Layer 3 of a small transformer language model trained on English Wikipedia (13 layers, counted from 0, width 128). Numbers have three digits each and are written without spaces.
In attention head 3, each number of a token's query is one row of weights dot the token's vector x. The head spreads its attention over the tokens so far by the softmax of query dot key.

Query weights of the head. A number n stands for (n - 500) times 0.0011.
q0: 547442647439531429398274596383596583414577590621307520691526517599574603551584476418474599644370589374446640515453653509354454533429444522511436555589512485454560669520363448476528609583704487488393513271678579444521502485600668576545626604334488385554430716640531423534589511463566423395445591513335337621528451473545392384393406459425404542487573574588433562427402498432341423394370
q1: 461474496558373765619458448404330655584489549516523584668425424463743420455383612694557484469375362504568507843553549407554552490608678589203520464514734438498370554656372457628499485604354436358386594515654318503524569543572688527512547449727552493711499467418656589616442530578422545664441458580503433388532653446507287502378473487453333522509550659570540348507590314403485512561560
q2: 532383483532461593430331493634462600625478536359460550496490497581693599323460589454555404362258496590545418647560354543559559299227399412570405477514354323354508452496456737617486499300565451509435565514504464597443407459584502571539349602502453451536444649485476648713454544738496548479497425556524626374465510339426528667508486653494552402358514664454527506565491189511441428556429
q3: 541560457393611435441384561465603367700522488625532641631644229350698447454423603278412526432312514609702526523516459536572434436686571599357542592565606368354456529675409400320496420417509557613806375467503453656533483431449639776507442424351534482718597483555579523530390328526338479234553362609486436400618503500502275580457577558547596670539434405418515529476615298600509641639458
q4: 403510578528486586545193428702317373506634597482580530583556140538622321549421448371619563448539377413356541581510377675516607724435634496417447410463358294748313356523295398525326457449448578553543632445483448746516611439506483388479414319764741448598405590338544469548492545443648412456572584595562502532298341439496551487513467522597662578631599428222519493435671221596358392734446
q5: 668553419444399426631784568521438416477267391448275414482394715589445565497448455499481540669381621611380588569406519539432595482366459745397398466472534626241594648454612668483614527637538666451574474734467454576528415457479531550464552547633554565505513382658603514530503494529486700613635655402631342413607365537680689568471564536462582379408375371282550452614352536553556476501697
q6: 486527506570491492495566430427494382566836550436587498666393489627324561564352382435572397594485438697404401444539436437510590514605347369299726527351451471354327651392152400452744482527460465554521444528460221565767454522506293411480307342567427562569491622424248491484588577538376366495401352554567694480318585440368281440479243555558464462471510634502563415605600474593319559424487
q7: 467575594427508566555614674721621378752607348302505595453367600625443605463372364458531301420592553549397783484605457547709261502497519245565942598427386464417394702346309699520571392398569475582719436592251452650525442582422353479486409496314421492522475611379418570358440554586392527570562383532466508531689619728554550455662585501396535559345462707527492596599233457676576621637435
q8: 553536552347479592507516352370467632547487421530656484450577494449441461510325559441316517474608265439600282388704530560517323511590577720421551623467462412377593427611482364326497540532417506523613554635298531440410712590420517636515498463401470458618531681635367693370602604228718416518469519611596542373197421372460351513566346386498477499667544568497689435470714452279269545450528
q9: 550638242573492582345297324346579672350408502639477295644460442376408413288533509533498666388425375423227654765487498554367531494310624756493275365455583548784635345406390593336468576192574489705403589525386532642289429233625749420422599684676549500484412409509522526634482524476498587475416570147464775602364375454635436328301650547478592621463169257777390634474433769622680385632552
q10: 538447538650591459034648548574405612433584449314507683224601497353659831563456645629325455468483349449636456560489567506697821617236566733522621070338810604510672310519559740711618493394578766292374676419361595399633584415522634574203754706354328920515678647636705454602539367481526473324412436472443562582367278203595431536454462549554681682624780445664468507595330675102591606672529
q11: 513433676425455625182411499536610573396451530337448510422694698627688646382511654914389611553553326504452372581667401425324606518329339507768838452753463519396535754414229646518674549257579440364455487447706437363375525347645272566470565574089659744510616398367569443398309484328443494488494437392395488629495296268334367555617347399700705318419584435546558724406727539445434481843436
q12: 594613506488404544290487498543691413338297565278418323468554542413469678527566553546452689576656516542418536368507494324503611486195400502672319233531592356666700341494481627428671471426554431703417609415686572406312614427474515633449650401457360551519489365656484244457439507234456570533359474539446630542458219635650357460412507337563692565397818302264493381895598589530613370414522
q13: 571621618359394491697443705561372745347608427779448546642433547492473449579423610417257465405304704495411353570610725640359290275522433551740802715545450429344678513521479260201586457624468509533585497507448211524439482413535672720369826565562385508518528594414469796408512513468459547612565242531609556435582589442434376525721480707435451351571347478407547626266715471642375438434546
q14: 335455384394656614538438637497622535650470753659467450664493645528359488609637612458506578333517443266797537320477526486414535421497545530431603435514477334293680488612400479561483537433535652372428403575385344532609681590501544462485473829186756510457509559430533500433411620469565724493390576473410360575483318349497417645400374525363367623598530483536563477749694457546353547547612
q15: 523552586421431454504517585649460425485424397399293372509508466374508561388477574603448368500647471574551319413650604610358419312562576583476592503461488367499396392515578330546588559470374660543339501467389484528614573392298405416531215441688384452378348420440562522415433617440635609430533452430438489437630410642453476365389491307459408538568607385459516443481374578355387498445477
q16: 443590401633432454383467551542472564428496375651567535536311613563513599427460428395581470317491533521606642547550411373664519482383345513373631529431632430530318498519454448441643505498500551451270286421591390691554708468478533694470620505641442637478487589460591397354400550535682578493465346613507608360326566510682553441478684645401439679414482589529682237567468563658453639451472
q17: 409517341725607630335658426794583453480633502427502565555495522575188542413523266589424591429705581550285509342474474616446539514409618428570706440399434651343587546325583573508338520504577672508455393608288487708553471496526385645537521543676500448459550460453482672492672429597510484489576474398602638420465457621690446525353562518686586581574577314378534455463402557471419574356496
q18: 494604536544546610528615481618614545472671506385441520584670657443696504589322386447424499589369439482407338503409492588475506531630523485481642504482638630418578637512393397441656433342500456683393414536653502588429435517367317557483536570615632572694581486336374444639553502686534470559517560443596434704391437542681384535479601434600593412484336563341613257440553245510479451546677
q19: 691521530658463497473497431426380714237400737646679478466388729708526362428486674650475252567434264638395371584443386534476405414554517576248511494571594371584636446522451544401408485535386625490404396304645434552567628469421564572645601565278547517568664351476511469605588521460355458495616253456506443539316493443356608456264601330339183661561449774638541733420335544346583544475476
q20: 257573495575471403441418353487507434717576525495628313608686713740487779558489650322429520558788721454391629418377617725450290721438377544603410524299625522541444507365500317458483539703362555272429499395474458341467702525488424320549354310582791385552507617303723344509439429482355623456631651659561180591401377464666382390690312399453409583491461579398494372371648379605418742675598
q21: 493453348623444399721410316318437442478826629441712513531468477594616440467550624490532519587461311493577320490535450416344482482833345584378461459591574517530293537523647316467448466308474529298366614451510418460671543448407417560574309253564666606622390281384539376270453544337506631523673436750602557598253470446470529438414389491386349551571502491229754368399725365522468442491666
q22: 426529422566463445370372490474447395549404336549624483683545463680444410500505393534705360407599526486456584320517607464361527672358449375453493678480571503319557584468579359551459398579556449363450592261443559561369497624604569406471366367606555566384664552242605321497529688600539452614398547516536537481407742417308463587518588395572592363472644561399496368517726429417449562405558
q23: 376447487387396568486289549557649443760453346670492591388475544604641510434469415544401330193472555635602520416603410624451459356307373338376565649524360361389495521430498610629562516323703364558478502622491646517491480750551421487547487900453604481209376516575300319414449501425530490633397528236517421478662605495326506580515551487520442487477533477602478415685428513292489586387428
q24: 519555544512431408437705505430452652324356666590416674338691272583524480561727623632461619473615339488587525694431394423455558558363449658489486274444654433440654530392471485530347498716424545233520661355393491600622476446600540616238706497300316577394385464518588613628402689405471413363481496419553452394481385269667549562505318460551545316677695308492681531314403601380593307586588
q25: 496547331395522721473479344483429309509387379592628442544427513263634244483677514704656688447451366259477545395317499530563428416550550564750400719566453547522599462579681328455466568366558484520331438499560765864694582665401647654751342594542456472500607377621532671462561420405367497338528546630476465478609570505613862478352630689361507593464398459312476509554495579626480459537449
q26: 288387240525455720702570497600355700383378274616573576578296600506336403499487276204810461289407474548341571315559574551385389375633701662461341672791142621463537618597877448675395455637479567206556514402335390805583171571576533581629522133597448428426479347436661545449595590827456604635618541401529663308547495710430584652685810514535424247548339457806574342504501516346746482284510
q27: 739476533288389550372284623484544438684357647364475389239683398497490637564543448679579393460473521658516647595624516249721762504489364417497488275502579471695528550422526469413440459428474143521559585483412636432294546386615526648285431657422467450458437459699750562433447640192264526548547343548537613751381400482519556472395462211628625271414564623534426483492261571662508185535369
q28: 566577469492521497445595607416570272457309417406499477495537667605530431413578441407503407681513493520598679369397340230740546485442644552630447531387699699434380694523721615791450465535571617365442437322425728458549372495484529644330750454340577269484390633737650448643556640544283601413475538597471374632538508334757582430303392490432295490470388535351741139526110690212710460459468
q29: 665589370445403467458488374590365364269499736330504520411527485477224307575562452467547539542628551605463540577263357475508635512447543207627636444555648559600635403405545514517515498377480368591526497360632470410423476503505283568408649339517722418565550512620448521431464648500393397452563270518472424748596467297652660467387417526410692578509595624658491555560387410668613609814411
q30: 334462580452540449666396387420406624574236720663650353764491282492389484350408356452511765414443671474488312320463493681220447415690684740569382748417417326435225506640395554469444547688234709427695453648325375582478442622482617396373613661459551551370393377363411626427510510329677488539432408348511728360388257415530475417878485421325490396632348601711528538426552535502384414544383
q31: 487518401670627462466390480414390719210505608467369461588534458343283294413413748486424568157460639256701450531461456406493425551532605675542520237526551535430824264474636364603487565424388627458238609419498663582565651514470445560415464423401563607520572604467391570495668460416362748430503571820352569579220433548662573734398459494555416607464768565646382572452386494422441532575365

Each question shows a short text with each token's key, already scaled and adjusted for position as the last token sees it. A number n stands for (n - 500) times 0.0016.

Then comes the last token's vector x. A number n stands for (n - 500) times 0.0038.

0 " won": 557436452611403564552604433542398613562388456472529613467493529527436544430647484450605458548563
1 " in": 465468493450420485598618479382529455535576459472457531441484465470442561535562465437441530535562
2 " each": 430405498553503530544492456468455520417453398513599500505404566505536549380439451482487332383537
3 " best": 443514441442566580534531537673489554377554511522505517470507551549381588352491520433494497438495
4 "-": 561460528464492483565479545478636519448476436460469456414502612451527569639404528612484498466485
5 "of": 490566569486478644445495480422652505535519299438522471517496498465536560512471482445464496637520
x: 664421421484504652183443444488424631588618455580684423464442491544648654458646353450535527421573443558491467669551398543530534380464657633425272462452599623451588456562552566488529537464477616571498411451722592599522539457469470480724712473402496481451528471531583407512461634244450637353525547391575630351409570410592435396441343494643504469342373478524422642270679437442437468357475
Which two tokens does the last token look at most, in order? 4 "-", 5 "of"

0 ",": 516492519465448527525549531507626552519542572519552532506474499439513465544588509495460527517567
1 " whose": 560509497433538603430484459491341516356563511630500549559449513501462530392461519474447417497541
2 " editor": 501474569513506488495609474522520560547468593454491491464598499538489514443533569490451512461388
3 "ial": 516442556471507574442495396488506418613347490376522466492468561496520433480400557529580553534565
4 " team": 498452511606511534665511523662583707446499649438491455520532437439380529540569603408643492507522
5 " it": 478535546541424517468513527541511501417558545588495475526529485466473588452430505521557502388457
x: 421532430452419495419343350643527377650617485213398400553456634619417166521531550609542472653411623413558442610501397457489531236605487675481618278479369566653663510438423525420536502385659551508437533372568560625417549348518638629409390665534499405292468381481424498205467369536639341454519630610540464518233403500564536377370544427238241530485450453568543510390463570478579556553450
Which token does the last token look at most, and with what share of its attention? 4 " team", with about 20%

0 " play": 574502488508422558580556464561479533527473525514535565441550517561430516455609573384560490467469
1 "offs": 490463526489465560625557498544503679575447557447544543524505522581429540552629522376578442536528
2 " in": 496450503450423468625617463339479460518553478515459521425454463463461594480592433433438542524533
3 " their": 413431458451564611453455446586348525339598564633499579558454523502440567401428469471550459433554
4 " tw": 438470548418550507378438533401616568463404544480522556455581585584527559524507506499428443467481
5 "elve": 502453517450474598465538482559471531370501444587455523467490545501596584536476483612538555532566
x: 468538583438555551516561314479338527553501401513430383344533528478522458548461489548373488483616525598518438578636344692431510266588478497711352367323454437522625546403451551496517521462414491581643628511529681502674477594471687561575387541523457600433522366686597501466657356229324481393568610374423500374387521304630462372337439578561383442427278616410474513490609509892723532405471
Which two tokens does the last token look at most, in order? 1 "offs", 0 " play"

0 "il": 508455457426523535533514569599553507571472428538557559457520548512509461590470501510611527572534
1 ",": 438445519485440543538589528504598551514558566544570524527450490415535435500620495481459533494559
2 " Jack": 504531559517503528396528520468434567526477401434485474455540489447463551514452445431501465520391
3 " I": 572543464539513510462484438539437499427439542542581498491489432595339512422447529509533481464492
4 "-F": 525455569484518362351480488433572494515469514461481537459533589566451411487464609569481439411495
5 "an": 528515512570514500481558516462534530538374469418537469539516501494482502568458556535552540552521
x: 486511568513519689605438358460549296470494471757586420565471528582566424334572540324417531471590540440481399655501523454473649498596509507542341439631529483594480463458554566446576538540382697684471505562523425735370589471580563568632427337370517654480412428480570491467281447609424504406467633356395495572401654666497530450393507409512472542511689520436474544664557403134558438556441
Which token does the last token look at most, and with what share of its attention? 3 " I", with about 20%

0 " Kir": 485575436503505489405448432487578489466483487494447455530540451596488550516412546492489550578552
1 "k": 513465492546535397525478509401631576545428444468531522490463513481547454559546539513545515531616
2 " New": 503480511473484523367387469485439553410568466484489479520419480530465513534465415519506560554523
3 "ell": 513504493479564534545453559483562508489465475518542513498480523574543449621423542488521503522585
4 ",": 560450441479435498520546528519617548533517489548378440506424519507586391536614477504472541499587
5 " half": 539535591548542537506535542606659441514543446497457469513515500463449476480545624422535550417573
x: 538385698320505624225572506462413483829629445530542427402320596543446554429670609899450653536600428790423479577509512672618431429486529470625419688544541595419464278383565527382546519597472612543471584470522459421451558378383437632565575523503495465556405395556619397503544468357559502438556553270436322460637478646438435342695393540663599555463505545636398492337580574744421375461382
Which two tokens does the last token look at most, in order? 2 " New", 4 ","

0 " and": 478548504490474558447554571575529555487529522535499500479471538449471463500422441531497527396495
1 " in": 448488530451436438594605512413533488573613520478435538446484461445481504535545504468422555526569
2 "struct": 558410530522509551459458531412562549512457564555443476496479493520540498545443525555512494486512
3 "ed": 553465580501449541509547488415546518584451484430418449440424440513497537518600495512534531531551
4 " the": 474450455502575564495451528521344479369592564455474595608354546411497494500434457472504352370548
5 " Foreign": 528497560502511521362497385562452591496483511524439437500494540491556506448472589485481487521464
x: 545637382496480524513560673355381442425663389675522426553461588403440514530323215560637725368642436427606328461698599457568558559555381630464332421563396401274451495578370445774528523558531356560333590465340520520603444353554428684532418595504520455541355404392484504413499317511538729513530692425441635452366425641494533349479457549469295589475566381488469496504561578561517425329417
To which token does the last token give the most attention? 4 " the"

0 " November": 533541484568522545473551404478547526513492457585490516378575508505557620381453449518465509521440
1 " ": 466412515491457535438474604516501428437488474501533524532528551559523464474549533563504481581547
2 "195": 491453474504557385480572486571445337506428607476502495456454529503560429494586553524515430469439
3 "7": 543505493555578555542569479499550470468520398512566537508418426487566434503543519523547498509565
4 " for": 543557623633373542608729477381393526543484424592575429518487395372471483497709477541574564495530
5 " Zh": 485472499524502520347378487469508515465385369462477550444517512491494432486497557552590464498508
x: 303569430634529595472379474539651646451472527584420265549408500443512509385558423610508713344486446362574594484589556489595386438334578556482463540497463688571726470461287476550529535503580595463463471946491561407676503385387404300474554487587457616469479361669629439496510486306572475431471476378522513613471494431452403502507452667483341539394356418470567462533447656577540284316512
To which token does the last token give the most attention? 2 "195"

0 " Rangers": 558510509530452554516586508573451666494419552455521592540545536518430592538564486454582541576462
1 " –": 501500529551487596650670506459449493488557557567577486523490535524508525461538453436518561500409
2 " ": 438365504466428524465470592487514444456483465508486471531542572546543529464562506542470481549535
3 "94": 488556453483557459496493440494500446470509482465542551506455616576518514535459577475526556513516
4 " points": 563509570606513552595631503534572553530454452441486381499537411466419533395702505442593486421491
5 "\n": 500421355466426566642529530541385513554430548456434508408591519500410561399546424547563491554478
x: 483572500513466707621294500715456638378515479479674488417603480493502580480258555513679390429315483550239407486499423504607502400466559532548387682444365556692421528541425338462569474552337386627538528664588429653381481392481541581575300412559443540522628438432557507413542481566538296648628454465489684605365542652461695458545540484585591466494162620523529512447377450528499337698410
Which token does the last token look at most, and with what share of its attention? 4 " points", with about 20%

0 " several": 564614536502513495474545477569420576373542493648486530507574518531568569354505470578471520499486
1 " all": 538494460443501490531469512596521522434575397643566479478536498635420608423497498428444459436496
2 "-time": 443516402387522557489478513643514706512467549454528582542508541589485493536545511484574445499523
3 " A": 539479493538526527504455440470396490399452408501521475533564534467387542506508525490483397570531
4 "ub": 487562526443476470503446493454651544568454494513527522584553595554557573634445557497522493590581
5 "urn": 445592533552527588510598520447565493494463570489457498509444392472488537484492561436561538573448
x: 629467533343610495435407437364471517510474388574536384520432694564524388500642409340596463582637635275329424752404365704410554247487600514470388509401488357517593445496474566565494507584612281528396409307715528575497554261489432566770665485440500511484385408547479509570539359419396604431312637600642507539304438430659618662404413418571721647450595515458524613540748522439353553455478
Which token does the last token look at most, and with what share of its attention? 2 "-time", with about 30%

0 "view": 578486565450401565510530502522409531600417515526502522508609582454477452556561500441640470608460
1 "==\n": 525577454443458558460448633469307516499499459491494597550631543453510634440566351438392507606404
2 "E": 541486480447491390518459417398495421461580465478524558449532562545420473544552554507492413554570
3 "n": 515509583618546545598506507331569459515458506526471383477486451499431460530511500397548479593551
4 "och": 467519520568516533398534458465549475578436460560527523498542525442581508460394450574492554502499
5 " Brown": 492441489498512537480403562539592576554405396441475538473542517480440446505344404521583518556430
x: 408444403487485543538350563435387580441373439663530456500523489427587427490584268429612609460619518428317489589436541564491972540505465398444427611541474287358694532543580492597457534398401492556509544589390568561373555290570425488678553624565451550459462505570716455435667406316636574380313438415517593448525487360691490321635246357466440569576284558524479653438456465566394427485545
Which token does the last token look at most, and with what share of its attention? 1 "==\n", with about 20%

0 ",": 516492519465448527525549531507626552519542572519552532506474499439513465544588509495460527517567
1 " un": 502500579569541450510476545524657526495450526450431420429505518563537534530453608546462443469628
2 "an": 482473538550520493472521516458573518550385454380461494516473495489464512573442541525564525549528
3 "im": 531458491468441479474489451462635471618492472506473443499463538490501449574411569526521428556525
4 "ous": 512510570509569625403495474444587456558510388407559433534456556541549509510464447533496485565571
5 " se": 465563595556532494446481580436591483468502480534534388554524435474534544442569495491471504448495
x: 723427574514475590370351662477647394550488506659536382561621503646441363484378435828474574456624361519452527497443522544557346492235525624443591527550621508669713543476406509398609532552490565462462491292412602596456495500476686375417371297668519514517359526569547498397539361478688562445633600499561487497423355597375553544394546564397231659382682282612502518492572358427662501443511
Which two tokens does the last token look at most, in order? 1 " un", 0 ","

0 " ability": 485465585419426526561456571565497561523407525516547479442594505469455589523604413503576435593415
1 " and": 431535521454486571441505577526588493506514438515510503492466496463503495508420364500516493420458
2 " contributed": 437484657522438446588602520438405632556432562585442423475508430395480574370604485445537470518369
3 " great": 451452578412469380345501483624520556533555447464499494525554600511510538454510511490445479458455
4 "ly": 514539495442588673488428461615588512417526468548526511492509488535533623415428476565428572524499
5 " to": 514471593543484555541537603453338447415573425516512538459479397541461549472526394434414475462404
x: 477425547364419621385588483604597516365664518378440506365327401481383466499570565183587530394482519555597681440407496284510598547402521523496490476505634679462787507511678413408507518271417496605619493443460601544406418455447511479754450674686440698450381503451573556508487475493446511575614463610455513191359318648591553429655506517460467405428452383639460481506621374862707373486383
Which two tokens does the last token look at most, in order? 3 " great", 4 "ly"

0 "ras": 583510546457553560490402482587475545602413454530536503496600597479558469517426462561655525599453
1 "her": 552561509452497525494356558579460596475515429513595544509505638490511480703436524621658510587526
2 "s": 467398579509496589579548498469506604555454510579406462524455458461506415544622471576605559566536
3 ",": 442445465443468548553524532535600541494562525563392496526420472458557449509606431472487542514551
4 " S": 512484409477484483445542480562456505466508478536530445425591491506407484409505605599539503484414
5 "outheast": 461562537471482567403556488463597496537582508447466474515471504595519509512480511491444440599495
x: 677571666374469618424537496388487495559657415659522486464397341662426411422500310527574648641578558709692348502595479462442670402426466549582557434539612322486545641569622453520578509574347293582439513380633596559335405497611440360710413367476494462528569539518464602600508395597429719457620551338337477336378523497529399409348538354558342623540714506384317570473608579443388463217182
Which token does the last token look at most, and with what share of its attention? 0 "ras", with about 20%

0 "ed": 480471488467435562532566501465467569553482477465610559429452478486491572528596425513611547537513
1 " discuss": 461370667553432596587501478448457572548414543692458463402528448511549463421568501489527473502381
2 "ions": 422443618457451604540567518512503517587463508453427486533496479426479460538616465523608518623491
3 " and": 495504460457490590421520576604560545475520420522435560493468521482501496523428368543567524397457
4 " subsequently": 543446467520554613475399529586415545441581456549539497471487516554501596420400348612496535529477
5 " sub": 527567549473421471501488524533569505602477467527555437518484457445473482620532522591505551501552
x: 546558633382483652525283438481499424482625617190569549533545445407545386447678434591502497520429397503518599596363491357505589522482571605580317548453423235322469405575410363291415512637460577441478396446437467589659484360474414530627477506422452479680467536455490665251568379518406661468584663370434502449580290629399407542472569416625268552479674299447543545373475477516586522529401
Which token does the last token look at most, and with what share of its attention? 1 " discuss", with about 20%

0 " time": 515439626473451577504538463537481577534445497502512506437544476403447565415588513455549440531456
1 " all": 526471473447491491547480502588522535455562387655575465485549491618420599416503473419462443424477
2 " three": 417511545437482454482506489619432561415458393637561602494580562456569531461525509606561557501571
3 " New": 509525506470489547348371438473467546430546447483497470519422461525451510531473393515514546574507
4 " York": 493549488572516541433523495505604529547511413447475475516448414446475406546416477524518527469447
5 " met": 450536601555515484441646538361496441456532547516566532573558469456560568468621472521430510459491
x: 669565589441486542445526438443615417504583525376696514530456415425424574551625612749420501492599506391442534647508363419406541399349550562389630290448565546502608699592440540412553502382831499453587664429555705573411388498638466419443394528532547523634578525367452536579560399629523468211637517724396490278561545584547463586356826434640025544517682592493498484394604606228590507496578
To which token does the last token give the most attention? 4 " York"

0 " for": 423422550590361498576664532411452540538492475496483516413415511415468507559626521559525548492530
1 " S": 499446395533465449417550498550473509454486484510469530517571512536426489425500632594514491476428
2 "ew": 502519455497599485419555517536634537460585521490434553463423426518502507536474501494491531461525
3 "an": 521477536572517488475547521456560541545372477403461475529479505505479499578457550538557540546527
4 "ee": 500464533513486488544443461485591559550404424470459515546556528515545461547536553479537490568569
5 ".": 576497445439374546608543504456529543581412537490539461467450485440620475564621514462506545476562
x: 610432485471453617552536486526581657319645645353329434607538480508464627425515580509480613563468600465520420666382607510273263634725700424501283580477204505562628431443473570454562523362276406637618323722606491538431538556624501437565440650524565523491569450638472399461353481460474498552543560571393565533641277558466766557432638387454368380416478417604331644525430550578735480502576
Which token does the last token look at most, and with what share of its attention? 1 " S", with about 30%

0 " States": 504512549421495552456548448474443573628489526525511534465528498565579534454454477565520488575437
1 " with": 533530505564510544595596589441448494560513440531476465432501473541570563519622450490466501426429
2 " Zh": 523557463534512507341374497462517509457377391456515525463503506486510472482489555555559463487492
3 "ou": 551512663545510540464518562472631491494481472457457397553479454447465518530460522525551531527449
4 " En": 514510517527462415494434523477503442499479493546488439436532556542474521448443565505602437467399
5 "l": 520440513489541514510391537432606520449433411482357495471472599518507433581482525531593529518565
x: 606398495529529304659374457419557295354669561500553484505408555594347618453507615675621564245735490497537513398455513533721591476289654535689413726460660510558508521458443732389606531524604605489454432614562512581509579313398618485593551471431557632491453460639546610455284561360537518629426592537530362525371350553449297518299541531472609470368452545522462484500708508355284478510415
To which token does the last token give the most attention? 0 " States"

0 " |": 513497503481408531660543516440463508473489551497535562435486564496458582488513461467414530472541
1 " V": 499496474510516466435486464461494504523434513423438428513465498509392524461474577516495474458512
2 "ander": 524495598531495540523500508469585552565402494475480513535576579543589564545380534494505551604545
3 "b": 521509548580572534538511438382671479476485434534513436478488502442546548537470562488555557479587
4 "ilt": 509498536480464540486729397507519549508518591580475505486491469496499573456672543558526540457557
5 " |": 614510559495393520741602563434389519454467471540501434483520477478533517399503431492459544474533
x: 487496462478484442589611440554509434395453605491597411460491558432339426451455452375657642536553372522619400534427635281339528311549576405591465562473352477581426538464600517265461512592455566806606492642535416460376609613459536510532582400650600389475573534402648516571379295388430406597560475609463656423556317524419730469451545624451536526483405369418440526669460448705516477480536
To which token does the last token give the most attention? 1 " V"

0 ",": 516492519465448527525549531507626552519542572519552532506474499439513465544588509495460527517567
1 " Western": 485506503438483518385392524468476563557546455371491522535505527503505496568434451472476493581519
2 " Conference": 469505596511528489486634528594418671411563671455397495566416379391451443456586558531491462486401
3 " regular": 447421515531460542487512450601422603449470469540531490529531645553417540434498562540497432446455
4 " season": 455448524569511540618543413535493595563508597429459494515533519492401565450566600368503401463473
5 " champions": 534516499528428555623630553538364659475512527395443435551554486496356569490692590384549451523506
x: 282498538360506398480535551523354495734410443442579466580315399540486500500283581518480507674315456504463344637536382575676578313621547424567508621463645512421633341510594456263507503412443408598553630694709614674471708331400319530414394371581433453465356504568533525548565586588613563606676437473549738403511349887556576406427563441608222461444627673503354545462500555475346436512406
Which two tokens does the last token look at most, in order? 3 " regular", 5 " champions"

0 " points": 492404559560465550585597496536568560564428420441570537446516449462428507409661477445637477492484
1 " (": 482475480509477482467515469544509497517494411452547481494396429525536459408480515433506508528591
2 "51": 463571469455571434486446421478528426564474399529561547470545614673575447525491535442574544541544
3 " wins": 471468573636465540591633473538490612559399507495509408456526435497395435435687566474643446526551
4 ")\n": 515473381467440609576543563543455564606455577439536497503594473473432541419588388547537551584454
5 "6": 406476474581583511487590470470543492444531434473496570467445471543491520458506574506513475530548
x: 479383609403476541476434372552378362697420343628573511594519516455494595446360780714536537447389361346593583681521414711490463291499289590440560068532304602564575682487501571565736506461349443545724538498546457327612606521410486474512559664545485633496355451559540525508627439547543588522424499355407415494442368409581570487536449414688520374429380586538418448448645668349359678414340
Which token does the last token look at most, and with what share of its attention? 4 ")\n", with about 30%

0 " since": 449503600577473646530643454448603538513661529569418489376499428424524581400509485443335459418456
1 " ": 474392540479466526459465609513514457476445500505530530516521549556524443506525559538488471558555
2 "199": 521508501497513432449545485538436406447487577409484560504463528505552475547585553535443399574486
3 "4": 483475501584570504510540557454529514446554440481553549489430535549553483530430573515469487543596
4 ",": 538483465453452521535527527476650537536483516546402462506464503520569417532606480499447517511561
5 " when": 508566489511579560551651530479497491470544458564536471550526543522561600350518434518363497383467
x: 578348508547417546221601562570577302522616574510487349543493666542496453361412568699493572491486372668374676499509467545438380362441570425565533403578558388641424358432549627503425509387384520647704595528647565470389555540512562448592256417688530537492459425530490606418560338404724592427508454766436604279481510482599752485564649381405575451397263473379443450260395511680627358455423
Which token does the last token look at most, and with what share of its attention? 5 " when", with about 30%

0 "0": 567569472505537493602520416557405466515503501595437460536477514473478540455494440507626564471507
1 " victory": 438464553657477446657631472540433624513492498490555492438497468454345631338628582331595517406431
2 ".\n\n": 489453289439472552451418479380279487601490454531458640518536541589537559318638431449419506695501
3 "==": 498485505506505445552650605352059492388527457606488394460477507587463586261597482259390408573415
4 "Comp": 565416575531496395473551465471533615416494468527443425466599560374505554426539540515520425415478
5 "osite": 534538556535453539447606529483495507528488472460519442493467457456504558497497513577449556500509
x: 644404552506506522498566496528444451655598396610474327446244460517324527427502314583276569702503515507481513690535437382559532528573702451647491601304470497687599623511629591620462509505530223667540587353598659570284445206478530348713377377529423570490395381459532550571515423335559480405588564326440544279556372566388488499507299547536461670473525681388418461348680465559428389557450
Which two tokens does the last token look at most, in order? 3 "==", 2 ".\n\n"

0 " –": 513478580559498638620623508479500479516539569519489462478460529484491508473486463462479546510442
1 " ": 467389545464456519445448614498516453468460480487527531510526548539531488479537525525454478569535
2 "105": 512607485484542398480520522454422405490437512445534517547473595497551453508498597575565538499458
3 " points": 543469595600520552597601505529600551542450445446443394489515398458414503405701512454598470453502
4 " (": 472524483533494447485507480574537494533511415464459496445426462539519462402494517429487478510607
5 "47": 496412463474502427440516418479532476442510513559436552484434640597553451559465582586578520503587
x: 605578387428556450697537451386406391484611543392608350378477579493501604532443693679431436483452517426488359450471439787455256294339434451598448332536443574527591340415513813566505517434497444572602532615523519434524591464388579302560224716649431639466492501605448658533486630425498611619614578291506419609453462475558410352323554669510424466461197520572426575411443506502719604503376
To which token does the last token give the most attention? 3 " points"

0 ",": 516492519465448527525549531507626552519542572519552532506474499439513465544588509495460527517567
1 " and": 492545504492477574424548556586555550479525501512482521496453523442458466501418436528512517396490
2 " the": 502543532465571551455447529513375509389570556443529576604358544404496494510431480488495357369562
3 " five": 455423537512514434500542521563434567400533504530470581482513558481543519465547555511514545435598
4 " remaining": 482503559519454522486494470615533509480431536554496461519544478564404601393533550585477447357493
5 " teams": 489534551583509583627590514530508680484476654453525439600569423458381536445679561475602483505505
x: 386534508436401423461490448513258574625385490520444489597380311593539455395356540707461474556481417441337355505597462540622573355527590414540655618541613554267604361479583436256632511476439369539604601750673611588369687590418350509524463411559510520442375573568556528479479519645515562618661517534588662712482343864597515336337623185591202481420520586387385543619561521605540360544496
To which token does the last token give the most attention? 4 " remaining"

0 "ultural": 567513561474515547488489406522448608527425565478463576475552501491496510502455575497551533534544
1 " Revolution": 515506558442512542434590428591468581495362567509550495477547441462465502431523564511597521590433
2 ".": 448461473421371527619502511445522513595391592512444504527511470406606521522638518415520505521542
3 " In": 546469536525466509548577381410498487518528425539518437457535401405498535398572538444462496521508
4 " ": 539477506449446504453469616502524431462508535502461407540508494535541486501551513504509494562566
5 "196": 531476498517537407436517492543415366527478594420496524507474561510515409523544562520586383543451
x: 684410371373585644805559731479618446421320477639451580382326582346519643529484424375487465324494636462629531334714428454676500291391589278511345609656467589533544338559536667610500503353561355591587496592413588511448447408461446496517238592418425408421469612490489608492385508755351527391414593321340486728459530575589587533410581626419571556464319403635458547640366574453518407622400
To which token does the last token give the most attention? 1 " Revolution"

0 " propos": 490501558493469382442509446564580511518441528452540474409522433494541521524616608496547516429433
1 "al": 488440564513529531534535440510535525552330447487506490470465526509519490503501576491595511584542
2 " was": 408552506520569453541511541582362607452463574538507573588569576519526639340486418524585519461474
3 " end": 511488480569487492527591644583621582354525547578482448444432374419434596404485571488544501408440
4 "ors": 594608593478462580635641539457530531548491470489481397632555467420460425516626496531634479656429
5 "ed": 590528579502455543504545460429555551585409430449556459498434442528529546493626464521571535531523
x: 638508569450410548536456475556399257556464416420649235392440362453346556589398665445367442504612584373587539457557663369290607396531569647543470542484352607484630630447500532578541522381615593670602477516744558726496487369559412727709598541522580612483423474483599567542435424402494541405418503428533579597594377446627554503273561531479377456514353641611459505423683512285341480445459
Which two tokens does the last token look at most, in order? 3 " end", 2 " was"